Layer 8 of a small transformer language model trained on English Wikipedia (16 layers, counted from 0, width 96).
A neuron's activation on a vector x is GELU(weights . x), where the dot is the dot product.

Input weights of the MLP neurons that the questions are about. A number n stands for (n - 128) times 0.003.
n29: 90, 135, 82, 160, 98, 145, 122, 152, 70, 166, 104, 109, 126, 130, 90, 137, 101, 188, 187, 104, 114, 146, 91, 84, 112, 118, 86, 119, 124, 118, 114, 46, 98, 128, 185, 115, 109, 95, 163, 106, 114, 121, 186, 88, 112, 124, 171, 53, 139, 91, 136, 160, 138, 117, 127, 137, 193, 134, 67, 85, 191, 197, 152, 174, 128, 117, 149, 142, 106, 199, 134, 94, 106, 121, 108, 113, 163, 158, 190, 61, 117, 127, 150, 146, 136, 134, 165, 167, 151, 103, 140, 94, 111, 182, 110, 114
n71: 161, 138, 122, 148, 117, 89, 103, 88, 133, 57, 179, 171, 81, 139, 116, 124, 128, 84, 165, 151, 141, 89, 161, 160, 161, 107, 132, 193, 138, 172, 142, 187, 181, 98, 111, 92, 106, 57, 138, 138, 156, 66, 122, 130, 132, 137, 143, 105, 114, 157, 136, 120, 204, 77, 78, 126, 143, 126, 175, 79, 89, 130, 134, 117, 82, 141, 115, 141, 112, 121, 161, 144, 127, 79, 109, 145, 156, 108, 119, 109, 117, 130, 166, 136, 120, 86, 170, 136, 210, 132, 174, 145, 120, 17, 99, 144
n74: 201, 135, 139, 141, 145, 110, 113, 66, 153, 115, 211, 112, 162, 110, 95, 94, 132, 19, 124, 163, 158, 153, 94, 144, 145, 124, 132, 118, 139, 147, 149, 108, 92, 105, 118, 112, 154, 98, 185, 149, 140, 135, 124, 116, 55, 132, 121, 160, 130, 106, 149, 106, 121, 108, 139, 125, 133, 115, 185, 99, 127, 114, 139, 121, 122, 113, 102, 167, 103, 155, 105, 113, 171, 105, 139, 206, 204, 150, 38, 146, 69, 98, 151, 154, 82, 178, 128, 149, 49, 155, 93, 157, 113, 105, 214, 157
n75: 165, 172, 179, 134, 155, 136, 6, 100, 97, 132, 139, 68, 107, 68, 66, 118, 174, 106, 164, 134, 101, 149, 167, 34, 119, 125, 88, 160, 105, 148, 135, 40, 132, 177, 146, 126, 134, 184, 71, 86, 130, 172, 108, 151, 120, 122, 145, 158, 122, 174, 155, 125, 136, 98, 72, 79, 134, 109, 139, 156, 127, 122, 115, 195, 148, 112, 69, 151, 197, 200, 161, 157, 118, 138, 157, 159, 110, 107, 114, 158, 119, 96, 74, 152, 145, 131, 61, 191, 84, 161, 96, 106, 111, 153, 157, 117
n104: 120, 98, 151, 79, 144, 154, 107, 78, 107, 178, 127, 177, 182, 128, 139, 156, 148, 103, 141, 118, 163, 122, 135, 146, 119, 162, 124, 53, 89, 127, 109, 152, 167, 178, 85, 193, 154, 114, 62, 107, 116, 96, 98, 121, 150, 120, 70, 156, 158, 141, 170, 147, 93, 186, 111, 155, 114, 121, 62, 125, 114, 139, 92, 127, 150, 170, 120, 150, 119, 116, 128, 142, 125, 102, 110, 128, 158, 137, 82, 71, 92, 129, 138, 122, 102, 198, 130, 132, 65, 139, 192, 158, 122, 120, 122, 167
n113: 100, 141, 113, 173, 104, 127, 157, 174, 132, 84, 118, 91, 110, 145, 166, 162, 50, 218, 134, 131, 125, 99, 104, 97, 149, 143, 110, 175, 182, 32, 120, 145, 153, 137, 84, 83, 162, 99, 104, 141, 62, 117, 89, 95, 166, 130, 120, 142, 131, 70, 132, 140, 77, 175, 89, 143, 91, 139, 89, 81, 128, 145, 64, 139, 147, 116, 138, 132, 110, 142, 153, 105, 183, 144, 183, 167, 78, 150, 122, 96, 84, 141, 149, 164, 133, 145, 160, 175, 152, 155, 118, 69, 155, 156, 173, 183
n152: 122, 68, 105, 123, 221, 122, 85, 84, 138, 135, 108, 197, 86, 77, 122, 120, 170, 127, 147, 113, 189, 191, 103, 96, 120, 147, 85, 152, 121, 156, 137, 160, 148, 140, 126, 113, 106, 152, 84, 122, 106, 69, 98, 108, 98, 134, 125, 88, 104, 102, 131, 139, 126, 168, 123, 131, 108, 152, 166, 168, 153, 189, 116, 113, 98, 221, 107, 95, 116, 132, 170, 174, 166, 157, 100, 142, 127, 134, 146, 125, 108, 104, 137, 132, 190, 119, 123, 97, 129, 81, 133, 121, 148, 128, 133, 88
n169: 147, 122, 90, 104, 126, 111, 148, 140, 113, 113, 48, 52, 209, 95, 125, 81, 84, 143, 143, 108, 167, 230, 90, 55, 149, 124, 109, 135, 127, 137, 151, 97, 103, 97, 128, 109, 144, 139, 144, 142, 164, 102, 119, 152, 157, 147, 71, 159, 121, 180, 130, 159, 90, 73, 40, 48, 115, 128, 184, 96, 74, 123, 149, 119, 77, 123, 139, 196, 69, 132, 145, 79, 103, 117, 112, 129, 169, 158, 156, 109, 113, 176, 78, 123, 168, 150, 173, 149, 155, 153, 99, 147, 166, 113, 99, 141
n199: 128, 134, 179, 166, 123, 158, 92, 176, 56, 130, 151, 135, 76, 146, 103, 153, 165, 130, 148, 122, 122, 86, 43, 190, 157, 81, 111, 181, 81, 142, 183, 56, 164, 172, 168, 105, 149, 105, 87, 5, 84, 191, 144, 53, 155, 143, 129, 164, 60, 65, 120, 185, 110, 96, 124, 112, 127, 117, 176, 78, 109, 135, 119, 185, 158, 118, 158, 123, 68, 183, 122, 75, 146, 184, 107, 154, 94, 144, 164, 103, 123, 149, 167, 111, 73, 167, 165, 126, 147, 89, 142, 128, 154, 120, 90, 140
n218: 128, 139, 134, 131, 67, 117, 75, 171, 109, 185, 122, 110, 114, 128, 121, 99, 128, 101, 172, 121, 118, 110, 94, 131, 96, 128, 182, 107, 150, 99, 171, 116, 121, 110, 128, 152, 160, 142, 139, 129, 143, 161, 128, 149, 163, 142, 99, 112, 103, 113, 136, 183, 109, 92, 152, 102, 176, 162, 89, 209, 97, 104, 127, 107, 134, 107, 119, 135, 110, 108, 133, 181, 132, 119, 153, 104, 162, 48, 138, 104, 185, 168, 147, 171, 64, 201, 126, 116, 112, 83, 117, 75, 74, 145, 133, 151
n233: 146, 138, 157, 151, 181, 140, 74, 90, 96, 126, 161, 138, 119, 111, 199, 124, 151, 122, 150, 110, 154, 56, 129, 80, 71, 69, 127, 102, 109, 208, 93, 98, 124, 197, 125, 115, 92, 205, 99, 112, 111, 197, 149, 112, 99, 137, 109, 162, 121, 167, 192, 141, 150, 91, 76, 144, 86, 174, 169, 195, 103, 116, 146, 81, 68, 142, 128, 132, 137, 121, 118, 157, 128, 121, 94, 140, 115, 168, 148, 95, 102, 134, 154, 94, 130, 88, 129, 173, 86, 160, 132, 153, 140, 135, 122, 138
n234: 56, 134, 157, 86, 129, 60, 93, 64, 134, 113, 123, 189, 130, 100, 162, 164, 188, 142, 79, 82, 176, 122, 134, 185, 117, 154, 90, 139, 118, 172, 139, 143, 132, 131, 135, 147, 143, 137, 121, 117, 95, 60, 147, 140, 174, 103, 81, 91, 155, 80, 163, 20, 117, 120, 118, 96, 167, 111, 141, 147, 120, 140, 193, 69, 147, 137, 200, 157, 123, 75, 135, 111, 147, 81, 148, 151, 98, 165, 148, 129, 194, 115, 105, 157, 215, 76, 148, 66, 133, 169, 127, 145, 133, 174, 89, 104
n264: 145, 167, 118, 61, 102, 120, 105, 137, 100, 108, 187, 181, 145, 149, 94, 104, 95, 123, 88, 102, 173, 109, 116, 150, 149, 94, 155, 139, 111, 228, 147, 126, 89, 135, 91, 117, 97, 138, 199, 173, 155, 64, 168, 127, 123, 171, 150, 150, 138, 112, 157, 137, 116, 97, 111, 85, 95, 76, 106, 59, 147, 114, 121, 142, 100, 173, 155, 74, 113, 83, 149, 154, 104, 169, 72, 143, 112, 230, 172, 126, 160, 147, 108, 77, 90, 71, 105, 210, 62, 190, 103, 92, 168, 150, 124, 167
n275: 141, 118, 123, 127, 162, 160, 229, 81, 80, 102, 106, 96, 128, 144, 59, 203, 115, 106, 177, 67, 123, 47, 100, 118, 133, 100, 104, 169, 133, 119, 152, 165, 99, 149, 133, 210, 126, 56, 107, 126, 60, 98, 112, 130, 144, 96, 168, 134, 85, 137, 159, 109, 150, 152, 93, 99, 143, 162, 110, 120, 143, 142, 123, 176, 183, 181, 198, 169, 156, 196, 113, 123, 156, 107, 104, 100, 87, 98, 125, 122, 156, 57, 184, 117, 149, 165, 100, 132, 72, 158, 114, 192, 161, 84, 80, 128
n297: 142, 98, 163, 147, 173, 84, 198, 191, 170, 137, 153, 98, 135, 95, 205, 115, 128, 114, 153, 153, 50, 210, 57, 113, 64, 144, 136, 117, 92, 171, 110, 135, 100, 98, 100, 170, 107, 96, 139, 130, 160, 122, 62, 154, 132, 155, 108, 170, 131, 102, 125, 191, 99, 97, 154, 126, 75, 127, 131, 147, 76, 170, 116, 92, 110, 154, 156, 160, 138, 50, 141, 95, 127, 137, 71, 114, 158, 92, 111, 93, 152, 72, 84, 114, 154, 201, 142, 131, 132, 135, 151, 142, 133, 95, 156, 84
n303: 125, 115, 85, 117, 88, 105, 162, 109, 153, 90, 114, 127, 86, 147, 166, 118, 192, 108, 162, 104, 105, 70, 106, 115, 106, 120, 125, 127, 82, 112, 107, 77, 146, 122, 109, 125, 131, 156, 173, 77, 136, 145, 148, 153, 149, 113, 112, 189, 120, 73, 166, 146, 165, 129, 182, 163, 148, 195, 133, 142, 155, 67, 186, 125, 87, 130, 101, 111, 164, 148, 161, 127, 121, 141, 116, 118, 189, 199, 84, 130, 63, 125, 163, 53, 183, 127, 165, 96, 87, 165, 114, 120, 173, 145, 93, 169

Each question shows a token from some text and the vector x that enters the MLP there. A number n stands for (n - 128) times 0.048.

",": 142, 150, 116, 128, 156, 135, 169, 163, 131, 137, 116, 120, 165, 120, 99, 117, 122, 97, 103, 117, 130, 122, 153, 178, 106, 132, 172, 134, 126, 148, 110, 122, 149, 103, 144, 128, 138, 180, 112, 127, 116, 141, 157, 120, 114, 124, 134, 97, 82, 147, 138, 101, 109, 151, 149, 156, 116, 164, 109, 60, 105, 125, 120, 78, 130, 113, 123, 115, 137, 169, 95, 104, 83, 116, 128, 154, 110, 146, 132, 155, 157, 131, 130, 94, 135, 122, 122, 138, 196, 82, 156, 63, 156, 135, 133, 117
Which three neurons fire most, strongest first? n199, n29, n264

" Ja": 133, 142, 58, 136, 135, 170, 143, 134, 147, 150, 123, 103, 132, 115, 103, 100, 138, 105, 86, 129, 128, 131, 188, 127, 115, 174, 174, 92, 129, 121, 143, 133, 142, 91, 126, 148, 110, 195, 129, 128, 122, 169, 167, 117, 141, 113, 146, 116, 125, 139, 122, 83, 141, 136, 131, 132, 111, 148, 135, 153, 130, 123, 102, 144, 125, 120, 130, 91, 99, 151, 75, 147, 78, 122, 106, 151, 125, 103, 148, 199, 134, 132, 116, 93, 136, 92, 142, 161, 150, 74, 121, 139, 128, 97, 147, 120
Which of these neurons fires most? n75

"ith": 91, 115, 110, 130, 109, 131, 132, 138, 106, 150, 126, 144, 199, 117, 116, 133, 105, 120, 64, 130, 124, 153, 173, 151, 147, 163, 166, 121, 120, 125, 91, 174, 143, 97, 147, 142, 107, 158, 143, 122, 111, 139, 153, 129, 117, 122, 114, 113, 114, 146, 131, 101, 119, 156, 141, 174, 135, 166, 100, 126, 124, 143, 80, 87, 120, 115, 140, 118, 132, 121, 97, 89, 89, 102, 105, 152, 140, 112, 86, 205, 163, 164, 142, 104, 130, 131, 96, 113, 166, 104, 120, 152, 125, 133, 116, 114
Which neuron fires most, and how strongly? n234, at about 0.68

" frame": 146, 119, 91, 104, 99, 123, 162, 115, 136, 170, 132, 97, 166, 132, 112, 129, 119, 115, 75, 126, 152, 115, 178, 172, 84, 154, 170, 126, 149, 135, 141, 147, 150, 128, 175, 134, 118, 158, 105, 147, 97, 146, 112, 106, 153, 140, 138, 88, 116, 121, 152, 147, 143, 149, 124, 174, 80, 144, 137, 118, 120, 171, 123, 94, 123, 106, 116, 90, 118, 151, 91, 131, 75, 86, 92, 140, 111, 112, 92, 149, 140, 158, 120, 123, 120, 120, 94, 132, 155, 107, 119, 165, 128, 153, 126, 128
Which of these neurons fires most? n104

" Qu": 140, 142, 75, 118, 126, 113, 114, 113, 136, 137, 118, 91, 119, 110, 74, 123, 133, 131, 88, 136, 131, 126, 171, 120, 91, 185, 157, 130, 135, 107, 127, 125, 126, 96, 138, 139, 125, 208, 126, 110, 103, 150, 163, 108, 104, 113, 169, 134, 119, 151, 134, 94, 159, 162, 125, 159, 84, 159, 133, 121, 126, 137, 147, 124, 138, 106, 110, 103, 124, 168, 106, 153, 66, 126, 107, 157, 99, 110, 165, 182, 129, 103, 131, 87, 134, 143, 145, 146, 173, 115, 123, 156, 102, 150, 146, 102
Which neuron fires most, and how strongly? n75, at about 2

" learn": 126, 137, 99, 111, 123, 125, 133, 137, 147, 141, 114, 137, 158, 98, 90, 121, 136, 120, 118, 132, 95, 116, 188, 168, 134, 155, 155, 135, 138, 146, 155, 146, 123, 109, 172, 160, 96, 152, 132, 119, 88, 131, 152, 100, 136, 109, 145, 102, 115, 132, 129, 124, 145, 142, 146, 128, 64, 171, 133, 114, 139, 144, 125, 101, 121, 90, 103, 88, 125, 111, 123, 92, 93, 115, 115, 165, 140, 82, 133, 145, 177, 139, 141, 82, 111, 128, 104, 136, 157, 63, 139, 142, 177, 122, 163, 110
Which of these neurons fires most? n71

"ons": 137, 133, 110, 151, 137, 139, 152, 124, 121, 138, 113, 121, 172, 104, 134, 91, 134, 113, 68, 142, 101, 125, 169, 135, 123, 159, 169, 127, 132, 155, 98, 123, 108, 144, 160, 121, 128, 155, 125, 141, 95, 164, 172, 141, 122, 132, 159, 88, 114, 137, 90, 116, 113, 148, 168, 170, 89, 139, 149, 128, 120, 134, 120, 93, 131, 88, 113, 122, 148, 109, 67, 79, 78, 100, 131, 153, 105, 123, 101, 193, 148, 174, 124, 119, 121, 110, 112, 144, 188, 135, 127, 131, 110, 163, 96, 116
Which of these neurons fires most? n233

"ign": 149, 107, 139, 93, 108, 150, 172, 103, 133, 200, 125, 138, 149, 140, 104, 102, 138, 127, 101, 91, 112, 119, 178, 154, 119, 178, 150, 133, 174, 119, 118, 161, 129, 120, 147, 163, 115, 142, 118, 119, 122, 142, 128, 118, 116, 141, 146, 144, 109, 138, 109, 122, 108, 143, 86, 159, 105, 176, 123, 117, 121, 130, 94, 106, 139, 78, 139, 103, 152, 126, 111, 91, 107, 100, 81, 157, 130, 113, 83, 150, 176, 129, 137, 120, 109, 128, 137, 121, 177, 89, 109, 125, 144, 150, 117, 103
Which neuron fires most, and how strongly? n104, at about 0.4

" Bal": 140, 138, 83, 99, 127, 169, 156, 133, 139, 141, 120, 123, 147, 128, 117, 130, 125, 101, 104, 116, 99, 125, 180, 143, 66, 185, 170, 89, 120, 112, 99, 123, 141, 127, 146, 114, 112, 197, 131, 112, 109, 134, 148, 105, 134, 124, 151, 143, 130, 124, 129, 113, 162, 154, 129, 187, 79, 165, 129, 119, 134, 137, 139, 128, 126, 114, 138, 97, 134, 183, 80, 145, 96, 87, 107, 132, 121, 105, 123, 162, 148, 103, 147, 91, 99, 126, 138, 139, 148, 94, 146, 139, 118, 114, 138, 129
Which three neurons fire most, strongest first? n303, n233, n104

" half": 96, 95, 103, 95, 138, 151, 164, 133, 100, 169, 111, 143, 146, 123, 164, 99, 119, 119, 90, 140, 96, 136, 171, 152, 104, 178, 140, 141, 97, 111, 137, 160, 155, 122, 172, 152, 104, 166, 118, 158, 137, 139, 121, 111, 158, 124, 116, 133, 127, 143, 128, 84, 113, 143, 151, 142, 88, 137, 114, 115, 130, 138, 134, 81, 138, 106, 132, 80, 131, 139, 151, 112, 83, 105, 104, 136, 106, 113, 115, 202, 124, 128, 143, 102, 101, 109, 103, 143, 167, 118, 142, 148, 132, 147, 142, 132
Which two neurons fire most, strongest first? n104, n234

" 90": 130, 126, 89, 89, 136, 152, 161, 122, 135, 162, 136, 123, 152, 95, 127, 117, 139, 116, 102, 166, 113, 104, 182, 125, 106, 165, 181, 116, 106, 96, 119, 149, 142, 97, 158, 150, 126, 175, 105, 162, 122, 119, 154, 131, 113, 108, 123, 125, 112, 157, 115, 103, 126, 110, 128, 127, 99, 138, 138, 99, 119, 170, 113, 119, 162, 96, 118, 114, 121, 182, 126, 111, 59, 87, 100, 157, 139, 91, 116, 162, 138, 162, 136, 100, 128, 111, 107, 126, 190, 87, 149, 126, 130, 138, 144, 142
Which of these neurons fires most? n71

" quickly": 146, 167, 99, 147, 108, 131, 147, 128, 116, 132, 123, 162, 151, 118, 108, 120, 107, 143, 69, 137, 74, 126, 144, 129, 142, 127, 191, 118, 132, 164, 100, 157, 162, 133, 153, 142, 108, 158, 126, 144, 108, 128, 141, 157, 97, 121, 128, 122, 123, 154, 152, 100, 161, 122, 167, 141, 85, 155, 150, 97, 119, 167, 144, 98, 113, 99, 135, 85, 117, 128, 65, 109, 82, 94, 129, 147, 116, 125, 144, 125, 152, 119, 130, 103, 105, 114, 92, 145, 162, 110, 154, 109, 157, 140, 110, 85
Which neuron fires most, and how strongly? n264, at about 1.2

"oli": 127, 126, 105, 103, 127, 169, 148, 112, 122, 153, 133, 126, 117, 147, 151, 122, 127, 106, 84, 101, 131, 166, 155, 132, 118, 158, 146, 115, 109, 109, 112, 110, 149, 109, 167, 154, 129, 171, 108, 96, 96, 145, 133, 119, 112, 119, 141, 136, 137, 143, 118, 110, 126, 170, 157, 197, 66, 153, 127, 142, 116, 159, 122, 92, 122, 102, 124, 83, 133, 134, 67, 115, 97, 110, 115, 146, 109, 112, 144, 190, 131, 158, 140, 97, 99, 124, 170, 191, 178, 110, 164, 134, 131, 108, 109, 109
Which neuron fires most, and how strongly? n233, at about 0.63

"af": 108, 142, 82, 147, 118, 112, 155, 150, 140, 114, 89, 133, 163, 156, 84, 135, 121, 120, 87, 137, 119, 111, 137, 129, 118, 170, 161, 105, 112, 141, 103, 152, 134, 114, 150, 144, 88, 165, 122, 119, 89, 108, 149, 146, 97, 141, 148, 142, 126, 129, 149, 114, 107, 127, 150, 157, 126, 169, 105, 120, 115, 135, 126, 114, 111, 114, 117, 98, 165, 159, 38, 107, 103, 115, 103, 145, 90, 130, 114, 171, 156, 121, 158, 65, 114, 144, 144, 181, 193, 108, 146, 129, 153, 123, 135, 153
Which of these neurons fires most? n275

"=": 123, 102, 101, 106, 130, 152, 181, 171, 113, 153, 134, 123, 201, 107, 106, 125, 123, 120, 80, 137, 92, 133, 165, 136, 126, 134, 151, 124, 155, 112, 106, 152, 114, 118, 107, 125, 142, 147, 112, 155, 122, 136, 129, 100, 87, 145, 157, 144, 124, 146, 145, 129, 130, 139, 136, 162, 74, 131, 140, 90, 116, 104, 101, 98, 137, 100, 86, 95, 111, 148, 95, 114, 113, 102, 111, 161, 122, 91, 134, 109, 156, 159, 129, 110, 151, 116, 146, 179, 199, 124, 144, 139, 124, 139, 135, 109
Which of these neurons fires most? n113

"go": 125, 122, 119, 116, 128, 149, 144, 151, 117, 141, 138, 149, 160, 143, 134, 133, 126, 99, 116, 113, 116, 152, 153, 141, 113, 144, 176, 123, 107, 132, 124, 131, 113, 111, 135, 164, 129, 169, 107, 104, 105, 153, 161, 129, 85, 124, 161, 106, 121, 120, 123, 138, 159, 150, 155, 130, 98, 168, 112, 125, 96, 157, 118, 92, 105, 83, 140, 103, 107, 141, 77, 85, 42, 100, 117, 177, 100, 128, 115, 198, 143, 153, 138, 106, 86, 136, 135, 156, 193, 142, 136, 168, 118, 118, 99, 93
Which of these neurons fires most? n199

" su": 113, 122, 86, 160, 122, 104, 125, 112, 133, 149, 118, 110, 142, 123, 90, 140, 140, 103, 92, 119, 113, 134, 191, 146, 113, 156, 190, 122, 152, 116, 140, 134, 154, 115, 129, 169, 83, 147, 115, 132, 134, 134, 155, 143, 159, 126, 166, 85, 139, 148, 118, 102, 132, 169, 160, 112, 92, 120, 159, 141, 107, 133, 132, 125, 98, 115, 137, 82, 145, 97, 89, 113, 65, 114, 144, 144, 108, 111, 158, 105, 137, 119, 110, 98, 136, 92, 139, 164, 194, 93, 129, 146, 155, 167, 123, 107
Which of these neurons fires most? n234

"-": 125, 105, 131, 128, 93, 91, 156, 136, 129, 151, 129, 142, 170, 112, 131, 119, 139, 138, 93, 99, 123, 128, 161, 135, 88, 154, 168, 115, 129, 102, 69, 137, 132, 84, 165, 144, 128, 152, 140, 167, 155, 167, 117, 105, 151, 122, 128, 115, 127, 150, 124, 124, 140, 141, 100, 139, 115, 125, 139, 143, 114, 122, 107, 137, 138, 99, 114, 101, 102, 144, 83, 143, 86, 89, 117, 187, 151, 106, 102, 196, 171, 145, 102, 91, 129, 91, 144, 121, 189, 122, 108, 154, 120, 140, 121, 125
Which three neurons fire most, strongest first? n169, n234, n218

" more": 142, 114, 130, 122, 116, 151, 142, 145, 123, 145, 92, 147, 158, 114, 114, 137, 150, 120, 66, 103, 105, 124, 134, 118, 132, 152, 163, 142, 133, 110, 101, 143, 164, 87, 155, 143, 127, 162, 137, 136, 82, 130, 140, 108, 164, 88, 123, 107, 97, 140, 133, 123, 132, 101, 145, 133, 101, 153, 148, 97, 140, 157, 129, 84, 163, 77, 99, 110, 121, 119, 130, 156, 101, 136, 118, 168, 122, 102, 128, 174, 156, 162, 146, 107, 125, 87, 81, 133, 166, 106, 147, 150, 172, 135, 96, 125
Which neuron fires most, and how strongly? n234, at about 0.53

" the": 109, 133, 69, 130, 153, 152, 129, 154, 137, 148, 148, 92, 171, 128, 109, 125, 159, 144, 77, 126, 108, 114, 166, 151, 142, 146, 181, 125, 112, 136, 108, 132, 149, 135, 149, 113, 95, 126, 67, 153, 137, 150, 142, 91, 127, 112, 130, 131, 84, 147, 121, 110, 131, 124, 94, 175, 81, 156, 124, 102, 111, 118, 122, 117, 136, 120, 114, 96, 113, 151, 94, 125, 103, 132, 136, 145, 130, 118, 104, 175, 172, 163, 128, 77, 132, 129, 117, 138, 164, 123, 125, 133, 136, 134, 138, 137
Which of these neurons fires most? n233

" Z": 140, 130, 82, 137, 112, 128, 131, 129, 157, 125, 118, 126, 174, 108, 95, 127, 118, 107, 80, 122, 144, 118, 149, 134, 116, 181, 168, 96, 116, 118, 115, 140, 142, 84, 153, 139, 103, 201, 144, 110, 136, 149, 168, 100, 141, 104, 152, 146, 100, 127, 138, 124, 165, 156, 126, 165, 84, 168, 136, 149, 137, 138, 155, 106, 127, 102, 104, 106, 130, 162, 68, 136, 66, 103, 123, 147, 127, 114, 140, 189, 123, 124, 126, 85, 127, 117, 146, 125, 179, 106, 112, 120, 101, 113, 145, 134
Which neuron fires most, and how strongly? n303, at about 1

" Q": 146, 125, 81, 143, 109, 152, 143, 153, 141, 127, 92, 129, 162, 127, 104, 115, 99, 102, 102, 149, 106, 105, 161, 144, 122, 176, 167, 133, 107, 127, 134, 144, 130, 97, 158, 143, 114, 190, 127, 124, 132, 150, 156, 107, 99, 126, 140, 155, 135, 113, 125, 119, 173, 159, 137, 154, 82, 154, 143, 140, 106, 145, 163, 74, 125, 85, 110, 112, 126, 153, 81, 131, 65, 98, 116, 137, 84, 115, 154, 179, 119, 120, 127, 83, 109, 112, 151, 139, 170, 134, 133, 130, 102, 129, 145, 115
Which neuron fires most, and how strongly? n233, at about 0.3

"fa": 132, 133, 84, 111, 167, 152, 159, 131, 131, 184, 115, 109, 118, 149, 117, 119, 163, 115, 93, 117, 150, 151, 141, 129, 146, 173, 127, 144, 134, 128, 114, 152, 126, 80, 128, 150, 121, 148, 128, 100, 152, 118, 154, 105, 119, 111, 143, 129, 165, 141, 143, 131, 97, 148, 112, 116, 76, 149, 104, 132, 141, 126, 107, 115, 102, 113, 128, 58, 128, 143, 66, 127, 34, 147, 128, 158, 136, 113, 114, 178, 122, 169, 110, 114, 102, 134, 120, 187, 155, 98, 155, 143, 135, 110, 111, 129
Which neuron fires most, and how strongly? n264, at about 0.66

" and": 149, 95, 110, 155, 108, 120, 166, 164, 111, 119, 98, 124, 152, 91, 79, 96, 144, 107, 84, 116, 133, 126, 162, 162, 66, 159, 146, 117, 128, 113, 80, 161, 143, 78, 158, 108, 115, 153, 116, 141, 114, 148, 127, 130, 132, 130, 173, 117, 140, 156, 148, 113, 171, 138, 145, 137, 112, 156, 124, 136, 128, 114, 128, 103, 141, 108, 122, 123, 135, 151, 87, 156, 77, 127, 123, 170, 138, 115, 101, 160, 160, 152, 149, 120, 110, 114, 122, 103, 166, 113, 122, 112, 150, 109, 105, 151
Which two neurons fire most, strongest first? n71, n218

" Mur": 103, 154, 85, 131, 127, 161, 143, 118, 113, 149, 107, 121, 126, 129, 81, 114, 138, 112, 95, 131, 106, 182, 185, 133, 90, 185, 139, 111, 140, 132, 146, 127, 130, 125, 153, 152, 125, 196, 139, 115, 99, 158, 147, 97, 122, 121, 143, 120, 107, 136, 103, 95, 132, 183, 117, 164, 90, 151, 120, 145, 122, 122, 120, 126, 132, 127, 109, 104, 104, 157, 97, 134, 73, 102, 103, 120, 113, 126, 145, 181, 149, 105, 150, 97, 105, 140, 135, 149, 183, 90, 141, 145, 110, 131, 156, 118
Which three neurons fire most, strongest first? n29, n152, n75

"cc": 127, 149, 121, 118, 116, 100, 131, 117, 132, 166, 128, 135, 162, 126, 110, 118, 115, 124, 113, 134, 93, 119, 178, 156, 127, 140, 145, 149, 171, 112, 147, 162, 129, 109, 161, 145, 99, 127, 141, 132, 140, 107, 128, 96, 91, 103, 145, 95, 144, 130, 98, 142, 63, 137, 116, 119, 86, 158, 146, 148, 124, 140, 128, 119, 113, 142, 102, 81, 153, 115, 74, 136, 115, 167, 128, 101, 150, 71, 131, 167, 127, 122, 123, 91, 124, 90, 149, 201, 189, 155, 139, 147, 144, 131, 132, 102
Which two neurons fire most, strongest first? n71, n264

"Z": 138, 138, 84, 136, 115, 109, 123, 113, 162, 120, 110, 137, 176, 95, 107, 131, 115, 106, 69, 108, 151, 110, 158, 138, 113, 190, 186, 111, 102, 127, 118, 119, 148, 98, 136, 137, 120, 183, 145, 136, 129, 150, 151, 114, 134, 100, 164, 144, 120, 127, 129, 132, 157, 137, 107, 175, 86, 152, 131, 158, 133, 152, 143, 108, 117, 85, 91, 113, 156, 146, 66, 91, 78, 124, 104, 151, 123, 127, 115, 173, 135, 139, 135, 77, 144, 122, 141, 141, 181, 113, 136, 128, 99, 119, 137, 126
Which of these neurons fires most? n303

"ar": 96, 141, 102, 127, 154, 162, 156, 119, 119, 134, 104, 103, 160, 164, 102, 124, 124, 72, 100, 113, 129, 140, 172, 115, 128, 180, 153, 112, 126, 143, 108, 130, 142, 133, 163, 154, 122, 194, 109, 87, 93, 131, 128, 112, 133, 127, 131, 137, 130, 125, 134, 129, 118, 148, 159, 185, 116, 150, 113, 115, 110, 130, 108, 104, 128, 120, 136, 105, 112, 139, 57, 124, 107, 113, 126, 157, 126, 101, 122, 222, 136, 172, 129, 99, 115, 115, 123, 151, 195, 92, 152, 113, 119, 114, 123, 124
Which neuron fires most, and how strongly? n104, at about 0.32

"if": 115, 138, 71, 89, 137, 126, 171, 116, 125, 136, 90, 133, 133, 139, 97, 132, 115, 104, 62, 112, 136, 139, 153, 129, 122, 144, 135, 135, 154, 129, 134, 134, 159, 105, 165, 173, 97, 182, 119, 113, 108, 129, 139, 117, 117, 113, 177, 132, 109, 149, 135, 173, 120, 193, 152, 159, 120, 145, 120, 156, 114, 164, 119, 66, 85, 117, 112, 101, 155, 135, 66, 122, 84, 115, 123, 135, 125, 109, 121, 183, 132, 168, 128, 97, 136, 126, 155, 149, 139, 117, 137, 138, 107, 113, 126, 121
Which of these neurons fires most? n152

" of": 118, 108, 80, 159, 127, 143, 158, 140, 143, 126, 125, 117, 151, 121, 115, 121, 133, 110, 55, 128, 96, 114, 162, 132, 109, 171, 163, 118, 155, 129, 117, 138, 135, 89, 169, 160, 126, 135, 96, 168, 105, 119, 128, 110, 146, 112, 145, 118, 95, 139, 145, 120, 129, 150, 153, 135, 95, 160, 152, 123, 122, 112, 113, 98, 140, 125, 122, 98, 138, 154, 99, 129, 114, 137, 105, 168, 145, 159, 92, 200, 144, 134, 112, 76, 153, 86, 114, 164, 176, 96, 101, 123, 134, 145, 112, 123
Which of these neurons fires most? n303

" to": 119, 106, 62, 179, 140, 134, 158, 155, 142, 127, 116, 115, 182, 120, 82, 115, 155, 112, 92, 113, 96, 159, 145, 135, 102, 142, 171, 124, 157, 116, 132, 150, 135, 124, 164, 145, 125, 156, 91, 152, 112, 121, 159, 156, 99, 97, 157, 117, 115, 143, 144, 120, 128, 158, 147, 131, 86, 169, 156, 105, 112, 126, 124, 101, 132, 118, 129, 111, 148, 101, 83, 109, 76, 127, 117, 159, 152, 141, 126, 133, 122, 124, 121, 114, 125, 99, 115, 161, 139, 96, 97, 103, 158, 148, 122, 126
Which of these neurons fires most? n169

"aj": 129, 119, 84, 107, 135, 158, 145, 129, 122, 130, 111, 120, 139, 118, 115, 122, 134, 103, 79, 113, 137, 144, 143, 119, 135, 167, 154, 129, 88, 108, 128, 127, 136, 87, 170, 152, 109, 172, 111, 95, 110, 133, 170, 111, 96, 112, 137, 158, 143, 137, 151, 123, 129, 180, 142, 170, 99, 171, 136, 167, 137, 143, 131, 94, 130, 112, 112, 86, 157, 151, 73, 116, 98, 112, 120, 153, 97, 106, 139, 205, 139, 119, 127, 72, 111, 135, 164, 142, 194, 107, 142, 141, 125, 88, 116, 125
Which of these neurons fires most? n303